Layer 2 of a small transformer language model trained on English Wikipedia (9 layers, counted from 0, width 128).
A neuron adds its activation times its output weights to the MLP's output. To switch it off is to set its activation to zero at one token and run the rest of the model.
A neuron's activation on a vector x is GELU(weights . x + bias), where the dot is the dot product.

Input weights of the MLP neurons that the questions are about. A number n stands for n times 0.0015.
n21 (bias -0.201): 10 57 -132 -97 -142 -17 -20 -110 -44 -30 135 184 -49 -48 55 55 215 -13 85 -165 -141 -122 107 -104 -129 59 -80 84 -84 9 197 14 -51 116 -164 -327 79 -38 149 -133 -58 57 -19 201 -84 19 61 43 25 -191 -100 61 147 35 53 60 -196 149 -37 -39 -206 -164 104 152 238 -27 21 21 50 -46 -334 100 -83 106 166 34 -4 -75 -125 16 60 -33 24 22 -25 252 -93 33 -296 -75 -150 -84 -92 35 8 -35 41 128 -87 -26 10 -27 101 -178 26 -217 27 53 -40 50 23 -213 -27 -88 97 71 -54 72 99 -122 -105 206 154 -134 245 23 -188 -31
n120 (bias -0.081): 15 61 76 -42 -14 -14 -164 -22 -112 124 144 252 72 -40 -147 -40 43 78 -152 31 86 109 196 -92 -67 163 -74 -45 10 -20 39 36 -18 123 -227 -34 -23 74 -28 -334 69 -170 -74 -18 -109 -24 87 88 -293 -23 -11 172 -40 -85 -237 86 197 187 7 -84 -177 76 -220 88 12 -82 -11 -34 -221 -14 -224 72 -192 -425 162 135 -60 -141 -59 69 7 -39 -235 -24 -169 19 209 70 56 59 -29 12 -184 86 -4 -180 -60 -57 48 -109 46 -71 97 -8 -51 -42 -270 -60 -57 325 113 0 81 -25 44 49 37 -25 116 188 75 4 138 75 86 92 18 -52
n175 (bias -0.132): -151 183 -82 266 -82 119 -425 165 18 -32 67 -108 -103 -196 105 7 12 -49 90 -90 -109 20 -104 73 40 7 292 129 -108 49 -39 -14 -201 -170 -30 15 278 -121 -3 73 -34 82 44 86 144 31 -18 -87 19 -78 26 0 -39 -62 -82 -26 -51 77 74 186 -55 -168 43 -51 -119 219 -15 -191 236 87 69 75 182 -249 -36 11 -36 307 7 167 87 -45 -200 -27 178 -138 -248 -46 -60 -31 4 73 -41 -88 -29 36 114 19 -81 -125 84 129 -261 -60 19 -8 11 -48 77 -105 122 -81 20 -200 -80 -205 36 86 -87 -7 -11 0 -63 -22 -136 -4 79 226
n176 (bias -0.067): 43 143 29 -127 -20 -87 -137 36 -69 -94 -86 -55 208 -3 -80 227 7 93 -195 -333 110 -40 -86 77 165 -17 -42 210 -131 -27 13 187 -109 -35 -83 135 14 88 13 -52 44 32 -34 -30 -48 129 -53 145 -123 27 79 -209 105 111 -51 -31 68 -99 -94 -3 -142 52 -43 -117 58 123 34 -20 118 -13 -74 227 84 22 -124 45 76 -102 -114 19 28 -185 -191 -40 31 -58 26 -56 55 -41 -49 176 -79 -332 19 -277 60 -38 141 22 -77 64 163 -66 -4 -42 103 69 123 -148 -42 -4 15 230 131 117 -45 30 -118 94 -41 0 -64 -205 78 61 179 13
n200 (bias -0.108): -26 -169 26 50 -156 168 -53 -143 343 106 184 74 -37 -72 129 -212 -98 44 -15 12 -162 92 4 -80 -237 -80 -12 92 21 3 165 56 -19 -4 16 -114 -106 8 47 104 53 -176 -93 -131 -133 -239 -11 -97 -52 -19 -51 -7 -116 183 -27 -46 -12 80 -99 -50 -14 -106 -4 330 -12 70 0 15 72 62 -402 -109 -59 33 38 187 33 45 99 53 -73 126 -160 -7 -139 54 -197 -196 50 -14 -37 -24 -283 50 114 -159 -41 238 -92 340 47 0 140 -156 28 -218 180 -144 44 51 -73 -36 197 112 -72 191 -198 179 -120 -8 -123 -61 165 93 150 172 -26 -30
n223 (bias -0.102): -113 0 49 -19 76 45 284 73 -23 -62 -90 34 87 -124 34 171 94 -26 -143 17 95 -169 -138 -14 102 3 -203 148 -126 -31 -231 36 217 -171 -28 -3 -136 -143 -51 133 -6 62 -86 -136 70 79 239 -134 42 59 80 -57 -173 189 -100 -151 3 152 -39 10 -45 45 22 3 70 -170 -38 123 45 55 78 -35 113 -154 142 33 95 -123 -115 183 12 -44 46 -96 131 -48 -227 -132 -89 -181 203 -113 41 38 12 77 -203 -80 -3 135 61 -149 -3 -129 -68 120 65 -52 78 -121 -23 -111 0 -96 98 -3 146 -100 94 152 -188 -20 214 0 -174 -150 13 0
n239 (bias 0.029): -113 -77 28 -39 -53 98 -59 179 -124 92 46 -39 -62 -120 -120 76 160 -15 62 -164 -197 -103 -16 140 -118 -118 -7 -18 -35 123 168 156 -282 88 -88 102 3 64 -57 134 -65 -44 -46 159 -9 202 122 216 169 175 78 -31 9 -187 42 93 -87 -170 0 -42 -51 39 51 -143 156 -209 -42 -19 63 112 80 114 -63 -31 44 -181 86 -16 16 48 -47 -67 -50 131 -84 -81 -82 147 -38 -60 -219 73 78 -186 143 70 68 -176 44 75 39 61 -105 -170 58 93 -55 -23 -169 169 21 161 0 -16 -48 -49 91 -6 58 -73 -103 -77 -66 -81 35 -21 -60 -111
n326 (bias 0.051): -10 146 62 -14 23 84 -322 43 102 -100 -124 -45 3 197 -17 -130 -97 138 -23 87 -107 84 -24 67 206 -179 18 75 -75 -88 -81 36 -70 -253 -59 -70 -139 64 3 157 -13 178 -71 56 94 79 -99 -80 -246 -48 -41 18 -20 64 117 55 -146 -145 -195 -139 -136 -235 211 124 -7 -68 3 126 0 99 18 -41 -147 51 77 -68 251 3 -3 157 -120 -3 49 187 140 -141 229 -50 62 94 36 -28 130 -98 46 131 -54 -107 -110 124 -45 16 39 90 -21 172 71 185 -91 -45 -99 39 52 86 -162 -21 112 46 0 121 92 -47 -154 130 -88 -168 129 47
n443 (bias -0.002): -65 35 -39 -30 -75 -102 -479 271 140 -42 -75 11 -19 -219 -40 47 -39 -42 198 243 14 132 -124 -26 -11 -96 12 -44 153 -20 -113 -4 -127 -199 11 -136 -53 107 77 -231 99 -83 -122 -86 66 -65 126 -52 -73 -67 128 248 86 205 -19 -178 -115 25 110 -35 -72 200 -70 -18 40 43 -49 -178 17 45 119 -41 -46 -115 -58 -138 16 115 -26 154 104 -83 198 30 -86 438 -109 58 160 -76 -11 -12 -56 -152 -127 -120 -49 41 -82 87 -67 32 -39 45 199 145 21 4 25 -177 164 -128 -52 -7 33 -267 -28 -14 -38 -15 207 196 -79 201 78 53 137 73
n463 (bias 0.043): -14 -91 283 215 95 -57 -45 104 -24 -7 86 57 56 66 63 104 157 200 -148 -11 -189 139 25 112 56 -35 -29 -3 -71 -281 -13 69 24 -210 7 -329 -209 208 73 67 -29 164 -124 3 -119 52 82 -96 55 -64 72 -3 -89 -70 18 156 -21 84 7 119 -20 180 -30 56 57 -74 -32 -60 -43 3 37 -36 -135 95 157 -51 11 -181 119 75 115 82 51 121 -323 107 60 15 -61 -144 69 -180 139 -49 -36 -84 -97 -64 -33 -126 57 27 -78 -133 242 47 118 -11 105 36 107 37 -81 -75 -273 -215 147 -24 -43 45 -74 -211 82 174 113 -87 -86 -25
n475 (bias -0.024): 216 215 -261 -3 206 0 -20 -93 -34 -74 -278 -50 108 138 3 41 242 93 75 -68 -60 -55 14 101 -31 143 88 91 129 44 33 106 72 -27 29 18 -32 -171 -208 -92 -81 209 19 -96 25 -33 116 92 25 28 -185 98 96 -163 106 -7 -7 17 -191 -197 137 46 70 132 64 -10 138 39 112 149 -15 -18 -271 -15 187 97 -128 116 -94 49 169 -137 48 117 -46 -82 -70 11 -19 20 253 -193 134 67 -36 142 -16 -53 252 -145 -116 47 -51 200 -74 76 -50 78 195 -150 -13 40 -76 -78 3 7 42 55 30 52 56 38 63 269 28 67 -38 -35
n494 (bias -0.189): 125 -76 -128 -80 171 43 162 -52 279 194 73 -61 -255 -130 112 22 -96 21 -236 35 91 3 69 -101 41 177 237 -66 -49 -47 -180 -231 -7 -50 65 4 -112 68 28 -7 -122 -20 -37 121 -34 77 -66 112 -168 -46 96 82 -210 82 225 72 -102 150 119 -11 -46 -50 147 239 -143 -91 -23 0 100 -107 -200 231 82 61 -67 36 -65 0 -235 31 -134 -10 44 -27 118 69 18 -43 -61 -53 -96 -149 114 -359 60 119 -84 73 -101 -46 -82 93 -185 0 -20 4 43 -122 134 12 29 91 144 -4 -432 -58 41 213 -61 109 -61 -4 84 -198 200 -195 -144 -82

Output weights of the MLP neurons that the questions are about. A number n stands for n times 0.00034.
n21: -22 -145 66 -151 -82 -67 275 11 15 185 106 115 -103 58 -163 72 -25 -319 41 87 18 92 88 61 -75 -62 11 -149 -70 22 72 145 -120 -76 135 14 92 123 122 36 -192 14 62 186 38 -28 158 -53 -16 -97 120 -166 -68 -230 11 238 186 -140 -123 -61 -54 -75 198 39 12 144 8 89 36 -96 -181 -84 -177 0 61 -11 -157 -117 -260 39 -217 -176 -150 79 62 77 173 -128 35 26 -98 255 -334 -81 208 -56 -86 0 -61 105 -79 4 76 4 -58 122 -59 -135 109 215 -27 -22 58 172 -133 96 -50 187 42 104 -157 -192 -28 -149 -80 165 39 120
n120: 112 -62 -113 180 -164 -99 10 14 -224 -384 282 -243 15 -62 87 -97 240 60 139 13 13 -255 -91 -38 -31 -138 -107 134 -443 53 -265 26 283 -80 22 127 -14 -12 -252 13 -117 -152 -76 49 -19 81 -9 -327 215 -28 107 13 328 21 226 -74 -206 -53 -14 118 128 74 -167 -139 -172 181 138 27 201 42 150 135 284 13 -53 -14 -90 -79 13 22 -76 -120 -13 -46 0 230 -187 125 0 -60 -120 80 34 -63 -198 60 -55 -170 25 151 -59 -77 -201 4 -95 123 64 23 -176 -118 -139 342 -148 436 195 -61 74 -13 -187 101 9 -177 104 135 -175 60 243 -17
n175: -46 -119 -308 -195 228 41 401 -86 -40 126 50 126 -129 -80 -75 -87 90 186 -64 -73 180 256 215 -146 38 -82 -153 -56 -43 72 -209 -82 189 -134 112 164 -271 0 -133 -124 101 0 -122 -120 37 -18 34 46 62 111 57 -109 247 29 48 -120 -12 46 83 -8 -34 195 152 -17 -21 -33 -67 132 -162 -47 187 60 -272 125 65 8 46 -104 -149 -71 91 -99 72 -76 -192 124 22 83 49 -14 -67 -127 -33 -43 0 -41 -363 -60 32 176 -253 -145 -31 142 -20 57 77 -150 -79 8 -83 -8 -154 93 105 190 15 -41 -93 42 -23 -98 190 116 289 -93 -165 -67
n176: -127 -92 -51 240 125 33 87 -73 -35 253 -85 75 -279 75 193 -240 29 -70 279 470 -8 16 298 27 -186 -68 -13 -146 201 96 129 -230 119 42 102 -40 4 -150 -22 -70 -12 -61 43 72 -51 -226 -4 -50 95 -108 -113 160 -44 36 -17 57 -101 158 104 103 146 -91 29 229 -23 -292 -26 0 -149 -150 41 -309 -94 -52 88 30 -42 22 59 -111 -104 261 335 119 0 166 24 15 9 -128 -37 -46 81 272 -30 265 48 87 -214 121 28 -81 -205 80 -18 120 -189 -52 -16 204 0 0 46 -232 -167 -4 215 -65 131 -249 -25 -175 15 70 -55 -183 -176 -53
n200: 55 -133 103 -16 -252 15 67 44 98 53 114 -27 229 0 -4 -78 -38 93 -24 39 -117 81 58 157 54 21 25 211 274 -174 35 42 -67 35 114 111 -62 0 -12 150 -80 -152 9 -20 -140 -64 43 122 -227 -250 98 7 -191 -278 -130 150 63 -39 -117 204 97 272 4 -112 164 163 162 4 15 154 21 -74 -127 -299 -105 133 83 73 381 61 0 -24 262 -26 121 -190 112 145 -201 -192 -76 192 -53 47 426 -144 -11 245 26 -39 -4 187 42 -78 -50 -108 64 -121 44 145 -37 -134 -55 -174 -183 91 -196 -38 23 -169 -69 -64 -61 27 -35 189 114 -65
n223: -7 23 76 81 -43 -60 -264 -73 31 26 124 -61 -46 180 22 -82 13 44 101 55 23 173 66 -72 -64 -49 125 -104 -10 -19 276 -6 -292 142 -59 0 92 130 44 -73 22 -50 81 137 -113 -59 -202 164 -101 -40 -94 111 124 -153 134 94 -16 -93 23 -48 3 41 -15 -32 -132 -7 44 -95 -73 -58 -49 112 -79 65 -132 27 -215 54 97 -162 -52 84 -99 37 -207 72 105 235 -118 188 -153 159 -56 -131 65 -31 138 -3 -55 -135 -15 132 -9 33 10 -118 -43 73 -137 10 15 92 42 35 -165 -55 -175 132 16 -182 73 -112 -253 19 160 56 13 9
n239: 69 123 -70 -94 104 -14 -21 -225 -19 -132 44 -61 -47 76 233 -69 -85 112 151 69 199 92 3 -211 149 117 -30 3 70 -39 -126 -74 216 -61 142 -134 46 -13 65 -103 35 28 148 -215 -6 -188 -75 -306 -129 -90 -134 -48 -98 87 -41 -83 26 230 11 7 54 43 -123 178 -113 221 4 -41 0 -130 -86 27 92 38 -126 98 -157 -94 -43 -142 59 79 64 -48 185 125 207 -302 -124 -6 105 -7 -14 187 -276 42 -48 103 10 -199 34 -26 39 207 -143 -50 132 63 157 -196 -10 -256 22 -91 48 69 -78 138 -103 161 238 89 -76 43 -44 56 173 159
n326: -16 -128 -6 -71 -48 -12 254 -60 -56 131 144 9 -37 -130 -21 54 101 -94 172 -50 47 -44 20 -92 -181 207 72 -80 -22 40 84 21 -3 224 72 112 76 -74 75 -61 24 -161 131 -82 -123 42 164 161 201 90 53 -15 81 -96 -126 -84 104 102 164 187 174 138 -213 -92 0 130 78 -79 21 15 -58 7 35 -93 -99 78 -315 -65 -22 -67 30 -61 43 -145 -146 187 -134 8 -47 -67 60 119 -172 32 -22 -124 -35 95 167 -9 18 -38 -31 -69 60 -55 -84 -71 171 13 -30 32 -13 0 60 -46 -120 55 64 -15 -74 41 76 -226 113 190 -58 -115
n443: -26 -68 69 -58 26 103 269 -377 -165 19 146 -64 148 42 -121 58 130 -176 -257 -315 -191 -68 87 9 -130 -32 49 -86 113 -4 258 -4 -93 331 -56 133 -9 -8 -116 71 -225 70 320 69 -30 -20 -38 157 9 92 -94 -61 22 -254 -66 -97 279 -199 -101 -34 30 -196 -34 15 -69 109 128 238 -25 136 0 -45 91 167 93 159 -73 -31 42 17 -125 66 -243 48 182 -319 195 108 137 -149 66 -167 33 220 159 0 286 -163 0 -13 -96 -148 23 124 -136 -21 -163 88 -76 -63 -318 -13 253 33 95 184 59 29 -33 4 -209 -186 4 -79 -219 -41 -237 203
n463: -49 198 49 -93 17 -43 168 -169 170 -92 16 -64 141 32 -119 -84 -68 -142 269 -20 141 -80 30 -43 -72 -74 -89 -215 -58 313 -113 48 -223 234 -94 161 116 -248 -21 56 59 -185 -18 106 82 -12 72 37 -22 -171 4 -66 -50 -78 -105 97 4 16 -167 76 -48 -179 -97 11 22 -56 88 128 -20 -198 -18 -68 172 124 -250 92 -106 253 -28 -155 -262 -80 -168 -58 190 45 143 -206 135 51 82 179 -43 -49 -180 20 157 175 57 113 -46 -33 150 187 -138 -92 -132 250 -65 13 15 -33 -12 -181 190 282 -247 32 -36 -256 350 16 88 -159 -180 -106 91 264
n475: -357 -243 174 -138 -74 -33 88 200 157 184 211 166 -9 -13 92 101 -189 62 36 -9 273 96 16 -176 -21 -128 -286 -78 -130 -139 102 4 -138 162 -34 -8 63 -51 238 34 100 -158 141 219 -11 144 -242 4 -267 26 128 -81 -58 181 -84 -93 56 21 62 155 -208 34 -97 -145 -92 55 -71 -61 55 -8 79 94 225 -143 -208 -40 271 -227 43 -184 -300 71 -97 -24 137 178 248 70 55 76 -285 244 -41 117 141 17 57 -143 -314 170 157 -35 -54 -326 -68 34 188 -48 -137 190 -69 69 -17 58 -126 36 55 -237 163 -17 126 43 0 -67 47 -202 92 -96
n494: -91 212 15 -104 -109 103 178 -71 48 -34 125 -66 -10 -118 -33 -118 119 19 -110 -52 -106 31 59 35 101 3 130 -158 123 96 69 89 -58 118 64 -69 42 -75 -105 137 68 80 24 -186 85 224 -15 28 101 -88 -85 6 -85 50 104 126 21 -33 -47 -140 36 48 131 -33 -68 94 3 59 9 -114 -46 -13 -37 -35 -72 -170 80 -22 76 18 -52 -188 -48 -270 149 -144 -121 3 -65 -122 32 -15 -56 80 387 26 34 -74 223 66 -289 49 60 -27 77 -21 105 -66 11 -176 32 -123 180 -12 -142 -70 -75 9 74 66 -89 -43 24 116 43 -97 83 74

Each question names a token from some text and the token that comes next. It shows the vector x that enters the MLP there. A number n stands for n times 0.0079.

Then comes g, the gradient of the next token's log-probability with respect to the MLP's output, scaled to length 1. A neuron's effect is roughly proportional to its activation times (output weights . g). A number n stands for n times 0.00071.

"eral", then " election"
x: -28 -170 -77 -177 -132 6 30 88 -78 -100 71 -143 118 7 -140 -33 1 85 100 9 71 182 -9 -54 36 4 -44 66 19 -218 -70 -60 -17 -131 202 23 -24 -42 71 -80 48 10 -160 60 304 -116 79 -10 -2 95 11 10 -29 40 -153 10 -21 89 285 34 -27 72 59 104 41 130 -2 111 57 59 318 115 67 79 -134 -142 -280 13 102 82 -95 -30 -123 76 -86 -146 -3 -39 105 -186 -23 109 -100 -111 -92 13 -22 120 10 -129 -40 59 116 -64 92 90 -148 -29 159 -31 -65 -72 -47 65 11 -162 3 214 2 21 -72 155 -45 63 -231 -4 147 -62
g: -239 -142 0 128 240 -166 31 70 118 65 22 -18 3 87 -134 -107 134 -89 -68 83 -84 31 -111 -67 -213 -65 131 53 49 129 156 114 -107 -14 160 134 6 -55 -26 -2 -53 -81 44 126 58 -118 -54 -110 33 15 -75 73 35 -64 59 -98 60 129 -22 338 60 -33 -69 -95 -177 -24 -159 373 124 76 -33 -274 115 157 -33 2 -86 145 -2 123 27 -121 -230 -26 60 127 232 -207 184 28 -75 164 -141 -66 -143 56 -58 82 -108 33 228 -61 245 -11 -116 -37 151 -166 -55 -102 -142 162 -171 -175 -53 -114 73 -92 -52 -199 -128 -82 129 229 -59 140 -215 136
Switching off which neuron hurts the next token most? n443

" which", then " pre"
x: -61 -56 -80 -85 22 72 104 -140 55 287 -77 -237 126 -108 -49 -112 19 30 79 -119 15 180 23 40 44 -49 -51 146 12 86 69 86 -141 -63 -188 45 -4 -40 46 314 -57 -61 -96 20 55 46 -11 -91 230 112 62 58 -100 39 -5 39 -138 -17 -283 5 106 147 -50 79 -100 -51 75 -9 2 -142 108 -49 -53 99 -43 -77 -82 44 -16 263 27 -173 31 131 104 -203 -65 -116 -112 -13 27 -89 -108 18 202 -127 141 -13 -64 -38 30 -101 7 -119 53 -91 -50 -23 134 -139 1 -37 -63 35 41 -15 -62 -118 152 202 -30 30 0 72 57 159 75 -44
g: -88 -321 39 291 107 -116 -1 -84 -17 16 7 29 -10 27 62 186 -45 -70 -109 15 -91 54 126 82 193 -157 -142 12 -66 -91 91 -55 -167 -35 -159 -182 221 55 -12 -57 -141 0 88 -126 -41 79 74 52 271 -63 35 90 -12 -182 140 -32 -81 7 -44 114 243 -30 182 -10 174 123 74 93 -15 272 72 37 46 39 -121 51 56 356 58 12 44 -19 19 11 16 -69 -5 198 166 -132 -14 49 32 165 -67 -422 -113 -13 -106 195 -1 -6 -23 26 -247 -168 -150 183 -173 -44 -16 -114 111 156 -133 -80 -165 -126 -96 144 -2 -202 -42 -36 -152 150 -103 -101
Switching off which neuron hurts the next token most? n200

"on", then "y."
x: 88 132 -112 22 -121 133 -168 140 16 -62 -12 -50 35 -120 -116 -48 -56 107 -97 102 149 119 -26 -37 85 -250 -271 -78 -40 -93 68 -90 140 128 -79 320 -49 -64 114 -3 -53 122 -268 -45 93 -93 -60 -111 -43 -49 60 -19 -79 -140 -7 76 -75 54 76 145 -17 -23 37 -118 -107 23 49 20 -94 -96 293 -24 0 71 -108 -64 -153 64 -53 81 73 -34 100 18 -68 -144 -59 0 117 22 115 -165 223 153 77 291 17 -47 -23 -13 -59 -27 -194 -13 -135 50 67 -78 28 -16 -44 41 -145 45 133 -130 -20 181 -43 130 26 93 127 95 -139 63 29 -62
g: 3 -52 -25 -1 -25 -12 97 -148 233 -32 -78 -209 -23 -133 -118 213 -39 -40 28 238 27 -264 -211 -97 104 133 113 -102 62 110 72 -143 175 234 252 -78 101 2 303 90 -51 -87 -49 367 -111 -89 -204 196 140 -128 64 -98 -106 36 -136 108 35 -88 -40 164 101 18 -165 -3 -45 300 -5 -214 -77 -113 -64 25 -20 42 -160 90 95 38 56 118 151 36 60 50 67 -148 -102 73 37 74 10 -137 -116 57 -303 -78 105 189 42 -7 3 -117 0 121 77 -81 -47 -95 -219 -13 2 -49 -65 -191 -101 -30 -56 -249 -119 99 139 74 9 125 157 -58 18 -95
Switching off which neuron hurts the next token most? n326

"ty", then " Year"
x: -48 9 -167 -48 -102 52 150 120 -100 102 78 -29 -43 49 -166 49 -54 120 142 54 -38 -43 198 98 -25 -123 -88 124 -24 2 93 -172 -129 -116 -25 81 -159 102 -74 -38 -67 21 -58 123 -67 21 -41 6 30 56 -76 -58 -21 23 -111 -21 -54 104 -61 -6 240 105 22 86 -55 13 -8 120 -26 -205 341 -69 -9 -16 -38 -188 47 -327 151 239 51 95 172 18 89 -108 -34 -147 -45 83 -88 38 382 68 58 14 -8 -21 -206 -69 53 -62 -89 -6 -65 13 25 -62 -1 22 -188 -94 21 72 -123 -210 134 206 13 105 16 -26 52 6 17 61 -93 -88
g: -32 9 73 -201 6 22 -48 18 -81 22 -4 47 -104 69 282 -75 -42 296 -192 -7 -260 -261 46 -240 343 -126 -41 -30 75 9 -61 -43 95 84 -36 11 -116 10 -24 -315 -80 180 186 -306 -238 150 122 -88 39 -40 8 133 123 -1 -156 68 -60 119 6 -120 86 15 109 -84 -29 -6 -152 20 -23 -45 179 87 66 -75 134 153 113 89 -74 -24 20 -229 -103 -30 125 -5 15 52 157 218 244 13 -209 -72 -40 -8 -100 -195 112 -188 140 4 60 -134 -102 -67 51 216 -68 61 -40 10 87 90 134 -11 95 -1 -59 140 -75 69 -2 295 -82 -126 -115 -103
Which neuron, switched off, raises the next token's probability most? n463

"ush", then ","
x: -106 70 -103 -43 132 43 -80 116 -173 16 113 228 18 88 -103 61 -14 138 38 86 -87 88 70 -12 56 -130 -61 22 -85 58 89 105 -193 -56 -154 18 -59 173 -48 103 -18 19 10 241 -62 -27 91 34 193 -47 61 36 -85 -100 -28 -219 -22 149 -35 -14 -3 -142 -132 17 -210 130 138 -138 -191 -94 413 76 -79 -21 -21 -187 -128 -137 125 47 -18 -108 30 -62 -10 -20 -28 -49 -184 -68 21 -44 185 17 219 68 78 -52 -13 -138 19 114 99 45 4 84 -150 -158 89 -134 83 -75 -151 124 78 -123 92 58 41 178 4 117 -152 -42 29 -38 24 -11
g: 96 158 35 -175 -16 -137 -34 -49 84 86 -59 -92 232 86 -269 178 5 141 -107 -309 -126 72 -322 99 237 89 72 326 -151 59 -124 99 -275 -38 -63 57 -59 -152 -23 4 -64 24 76 103 74 103 104 235 31 123 120 -169 64 -1 212 -230 75 -230 12 -70 -77 -25 -19 -165 -135 59 -42 -62 183 -140 -22 156 152 -40 7 130 133 30 86 27 156 -260 -25 -91 19 -196 128 -22 3 -139 -111 30 46 103 -31 -83 30 -34 29 -72 -36 210 18 8 77 -113 10 -104 -56 -132 14 93 -41 199 -29 -135 -165 -7 73 127 62 98 -142 -263 62 113 131 -19
Switching off which neuron hurts the next token most? n443

"l", then "ington"
x: -31 -128 82 -56 -20 13 42 -6 48 -200 -14 -13 -127 -11 -48 -84 80 20 137 -78 85 81 -124 -33 179 -231 -114 -14 47 150 -113 20 124 66 -69 288 29 62 -60 10 4 -76 -240 -39 41 -62 -208 37 246 15 -125 5 -76 7 69 -28 -123 -6 11 108 -21 143 -66 -77 -75 -15 91 -47 129 19 -70 -118 190 18 158 17 -78 -366 -104 142 -51 4 77 59 18 -54 10 -276 65 64 -61 -239 109 71 139 16 -4 -34 -13 -144 26 82 -161 13 -164 132 0 -126 137 -21 145 23 -83 118 95 -156 103 184 -83 67 1 144 -28 44 -96 217 46 107
g: -242 229 14 88 50 -50 -199 -112 32 284 -197 134 -122 52 10 241 -2 95 -53 50 73 114 -102 -114 -15 -92 -62 -48 -80 -3 -165 134 70 258 -261 -80 24 -74 -208 -22 -107 149 135 -5 85 -55 10 0 -170 -239 66 -27 177 62 -122 -70 65 -210 -237 -86 -15 25 -48 51 -155 53 87 -248 140 30 40 -186 4 90 62 98 131 18 135 -223 179 -14 -67 14 107 151 -169 120 -72 -143 -10 92 -72 -54 144 326 84 41 74 -67 135 -147 -82 73 75 50 -33 -54 -96 125 56 112 9 88 219 67 -166 57 -102 249 -59 -20 -278 21 -61 -156 101 -8
Switching off which neuron hurts the next token most? n223

"os", then "it"
x: -147 34 -82 -18 37 3 -165 90 -135 -89 127 64 -46 -119 -243 -102 -13 29 -136 31 -21 98 157 29 26 68 -74 17 -124 30 103 -160 -51 -75 45 133 285 31 -105 61 -98 72 96 81 149 -158 -158 -59 31 -102 28 -11 70 191 -144 80 -89 -76 55 144 -72 111 113 35 -213 -40 168 -5 29 -200 164 -133 34 -177 -93 58 73 2 -169 -137 -6 -113 -5 77 79 -122 -190 -69 84 -18 -44 -87 32 -38 -143 17 17 -46 100 -33 23 -38 71 263 -93 17 -178 -85 14 133 145 117 -83 156 66 120 -12 166 13 113 162 32 -54 33 34 140 141 -62
g: -153 -338 123 -207 62 38 197 -45 69 -76 138 -186 -109 46 176 -54 124 34 -257 102 95 167 139 -308 -91 13 84 115 -88 119 8 36 -132 209 132 -27 266 -33 -47 -127 -8 65 39 -143 123 144 68 -7 -23 7 -31 168 54 50 123 -153 17 -204 110 41 -107 225 255 -95 170 -64 151 100 -85 -34 12 -125 165 -135 -121 37 120 209 -55 89 -67 34 -10 -222 -117 -49 -61 -33 -109 -45 -66 34 172 -161 41 23 28 95 -116 42 32 -87 -144 101 -132 -89 -29 81 -34 -63 -91 -324 -209 147 89 77 214 -46 -36 2 96 -13 -111 98 35 -75 10 -279
Switching off which neuron hurts the next token most? n175

" not", then " until"
x: -21 138 44 90 27 124 -9 -64 -180 169 116 -27 94 51 -56 -207 -131 -105 109 18 -117 93 -116 57 -45 25 -141 -69 13 -13 99 -31 -102 81 -182 118 -12 -8 -162 99 28 78 -158 -71 -1 142 -95 -203 138 -54 44 -9 230 -80 -39 24 6 51 109 91 33 184 167 115 -25 100 -8 -200 -72 120 -47 -80 -86 172 -230 -63 8 -63 -63 2 -94 -46 -9 114 -19 -281 29 -145 135 -18 -10 -10 -25 34 63 -78 -33 -47 -176 51 15 -36 -31 99 14 -142 127 -21 135 63 66 -37 -119 231 1 -88 -30 -27 66 148 -89 -78 121 -6 -26 189 148 -95
g: -101 51 21 -86 -153 48 203 -269 -30 179 178 -44 -83 87 0 -53 83 46 -111 -22 348 -9 -138 -214 -228 -39 5 4 144 -93 -21 63 189 -347 -65 -85 124 -40 -84 -195 55 140 97 224 138 -63 29 332 16 -89 -79 151 101 -43 77 27 81 91 -212 -62 51 -146 18 -20 95 -1 64 -12 71 -174 -18 -79 -14 -1 57 191 -130 85 96 -132 -77 10 -82 78 -76 185 -66 54 59 0 19 89 55 -180 -105 196 -218 -209 -77 -18 -152 -293 52 -131 78 -133 121 26 266 53 232 128 -105 -4 42 -15 61 33 -49 -1 -227 105 -42 -187 100 26 54 46
Which neuron, switched off, raises the next token's probability most? n200

" Un", then "c"
x: -138 64 130 -118 192 17 -61 -238 -1 -131 -16 75 13 156 104 60 -149 152 -11 114 -23 6 149 -36 197 -94 -58 -117 -88 95 243 152 -77 32 -66 -164 164 -91 22 131 -31 -104 -198 283 -55 100 -96 1 166 -83 61 39 -185 -170 33 -39 -224 18 -101 -40 -46 -67 189 56 173 202 -73 -116 -47 16 124 -23 -8 -6 -139 -91 -178 -36 -123 -16 29 -119 -29 -28 15 42 -20 -100 41 49 107 -2 -49 -133 -45 -64 145 121 -58 -49 25 -94 92 124 -198 -61 100 0 178 120 15 -104 -30 69 127 -57 -17 -15 -74 122 63 182 6 81 -91 72 18 -27
g: -46 48 -18 -10 -159 112 162 113 -49 12 164 26 -114 -48 -123 -89 2 160 -71 171 -134 138 160 -63 155 -84 46 127 69 -86 43 151 -107 95 60 325 195 33 -1 146 107 -37 39 149 317 76 -171 39 -125 90 -14 -178 101 -71 -86 15 57 -260 -117 -149 36 129 142 -117 -33 120 -20 230 63 0 -32 -137 -232 46 -68 23 -235 8 -5 -212 110 145 -190 -30 13 -14 -157 -57 -37 -5 -106 -66 -238 -26 79 -2 79 -8 -52 110 -156 -119 -90 -36 -224 18 61 25 -72 -243 -200 -124 56 -127 -27 -25 71 186 255 244 -234 -91 289 -44 27 -71 34 71
Switching off which neuron hurts the next token most? n21

" man", then "age"
x: -15 -22 217 26 -29 19 2 -63 -188 94 -50 -176 -41 38 14 115 76 -18 4 -13 19 89 190 96 89 -23 -21 -61 -117 89 35 -88 -84 -35 -76 -264 -69 179 -93 2 149 23 -298 -23 -129 -25 53 -11 160 8 263 -30 56 -47 129 -6 -123 -148 198 -146 17 -88 57 -30 213 38 40 10 -145 -63 2 21 217 43 -161 -45 -264 -58 87 -5 20 63 51 -141 -93 -123 -20 -29 8 -128 111 -84 146 52 -11 19 172 -72 -83 16 -35 108 42 112 -48 -191 25 209 203 -30 75 -92 99 83 108 -18 -41 -53 74 210 -94 62 -18 84 -217 20 26 -269
g: -186 -22 110 8 -69 -78 95 -150 -80 97 -166 -278 -29 7 -127 -62 -13 47 161 -203 -198 -6 51 -389 -99 -163 -53 -185 -52 175 203 51 -50 -36 260 144 50 193 138 -146 -33 -5 168 68 -130 -48 -70 -24 -85 21 162 -70 42 196 -112 46 209 -95 88 -5 112 38 89 -46 -2 -165 177 225 99 -164 144 49 81 202 99 144 -120 43 201 -132 -106 77 -89 -113 -191 -23 -131 -61 21 -55 -154 -66 217 -25 -11 -86 36 -55 -56 -111 -206 161 300 89 22 43 -64 -253 111 49 -78 -80 -116 -116 -53 149 -67 97 38 -52 17 40 95 126 53 102 53 175
Switching off which neuron hurts the next token most? n463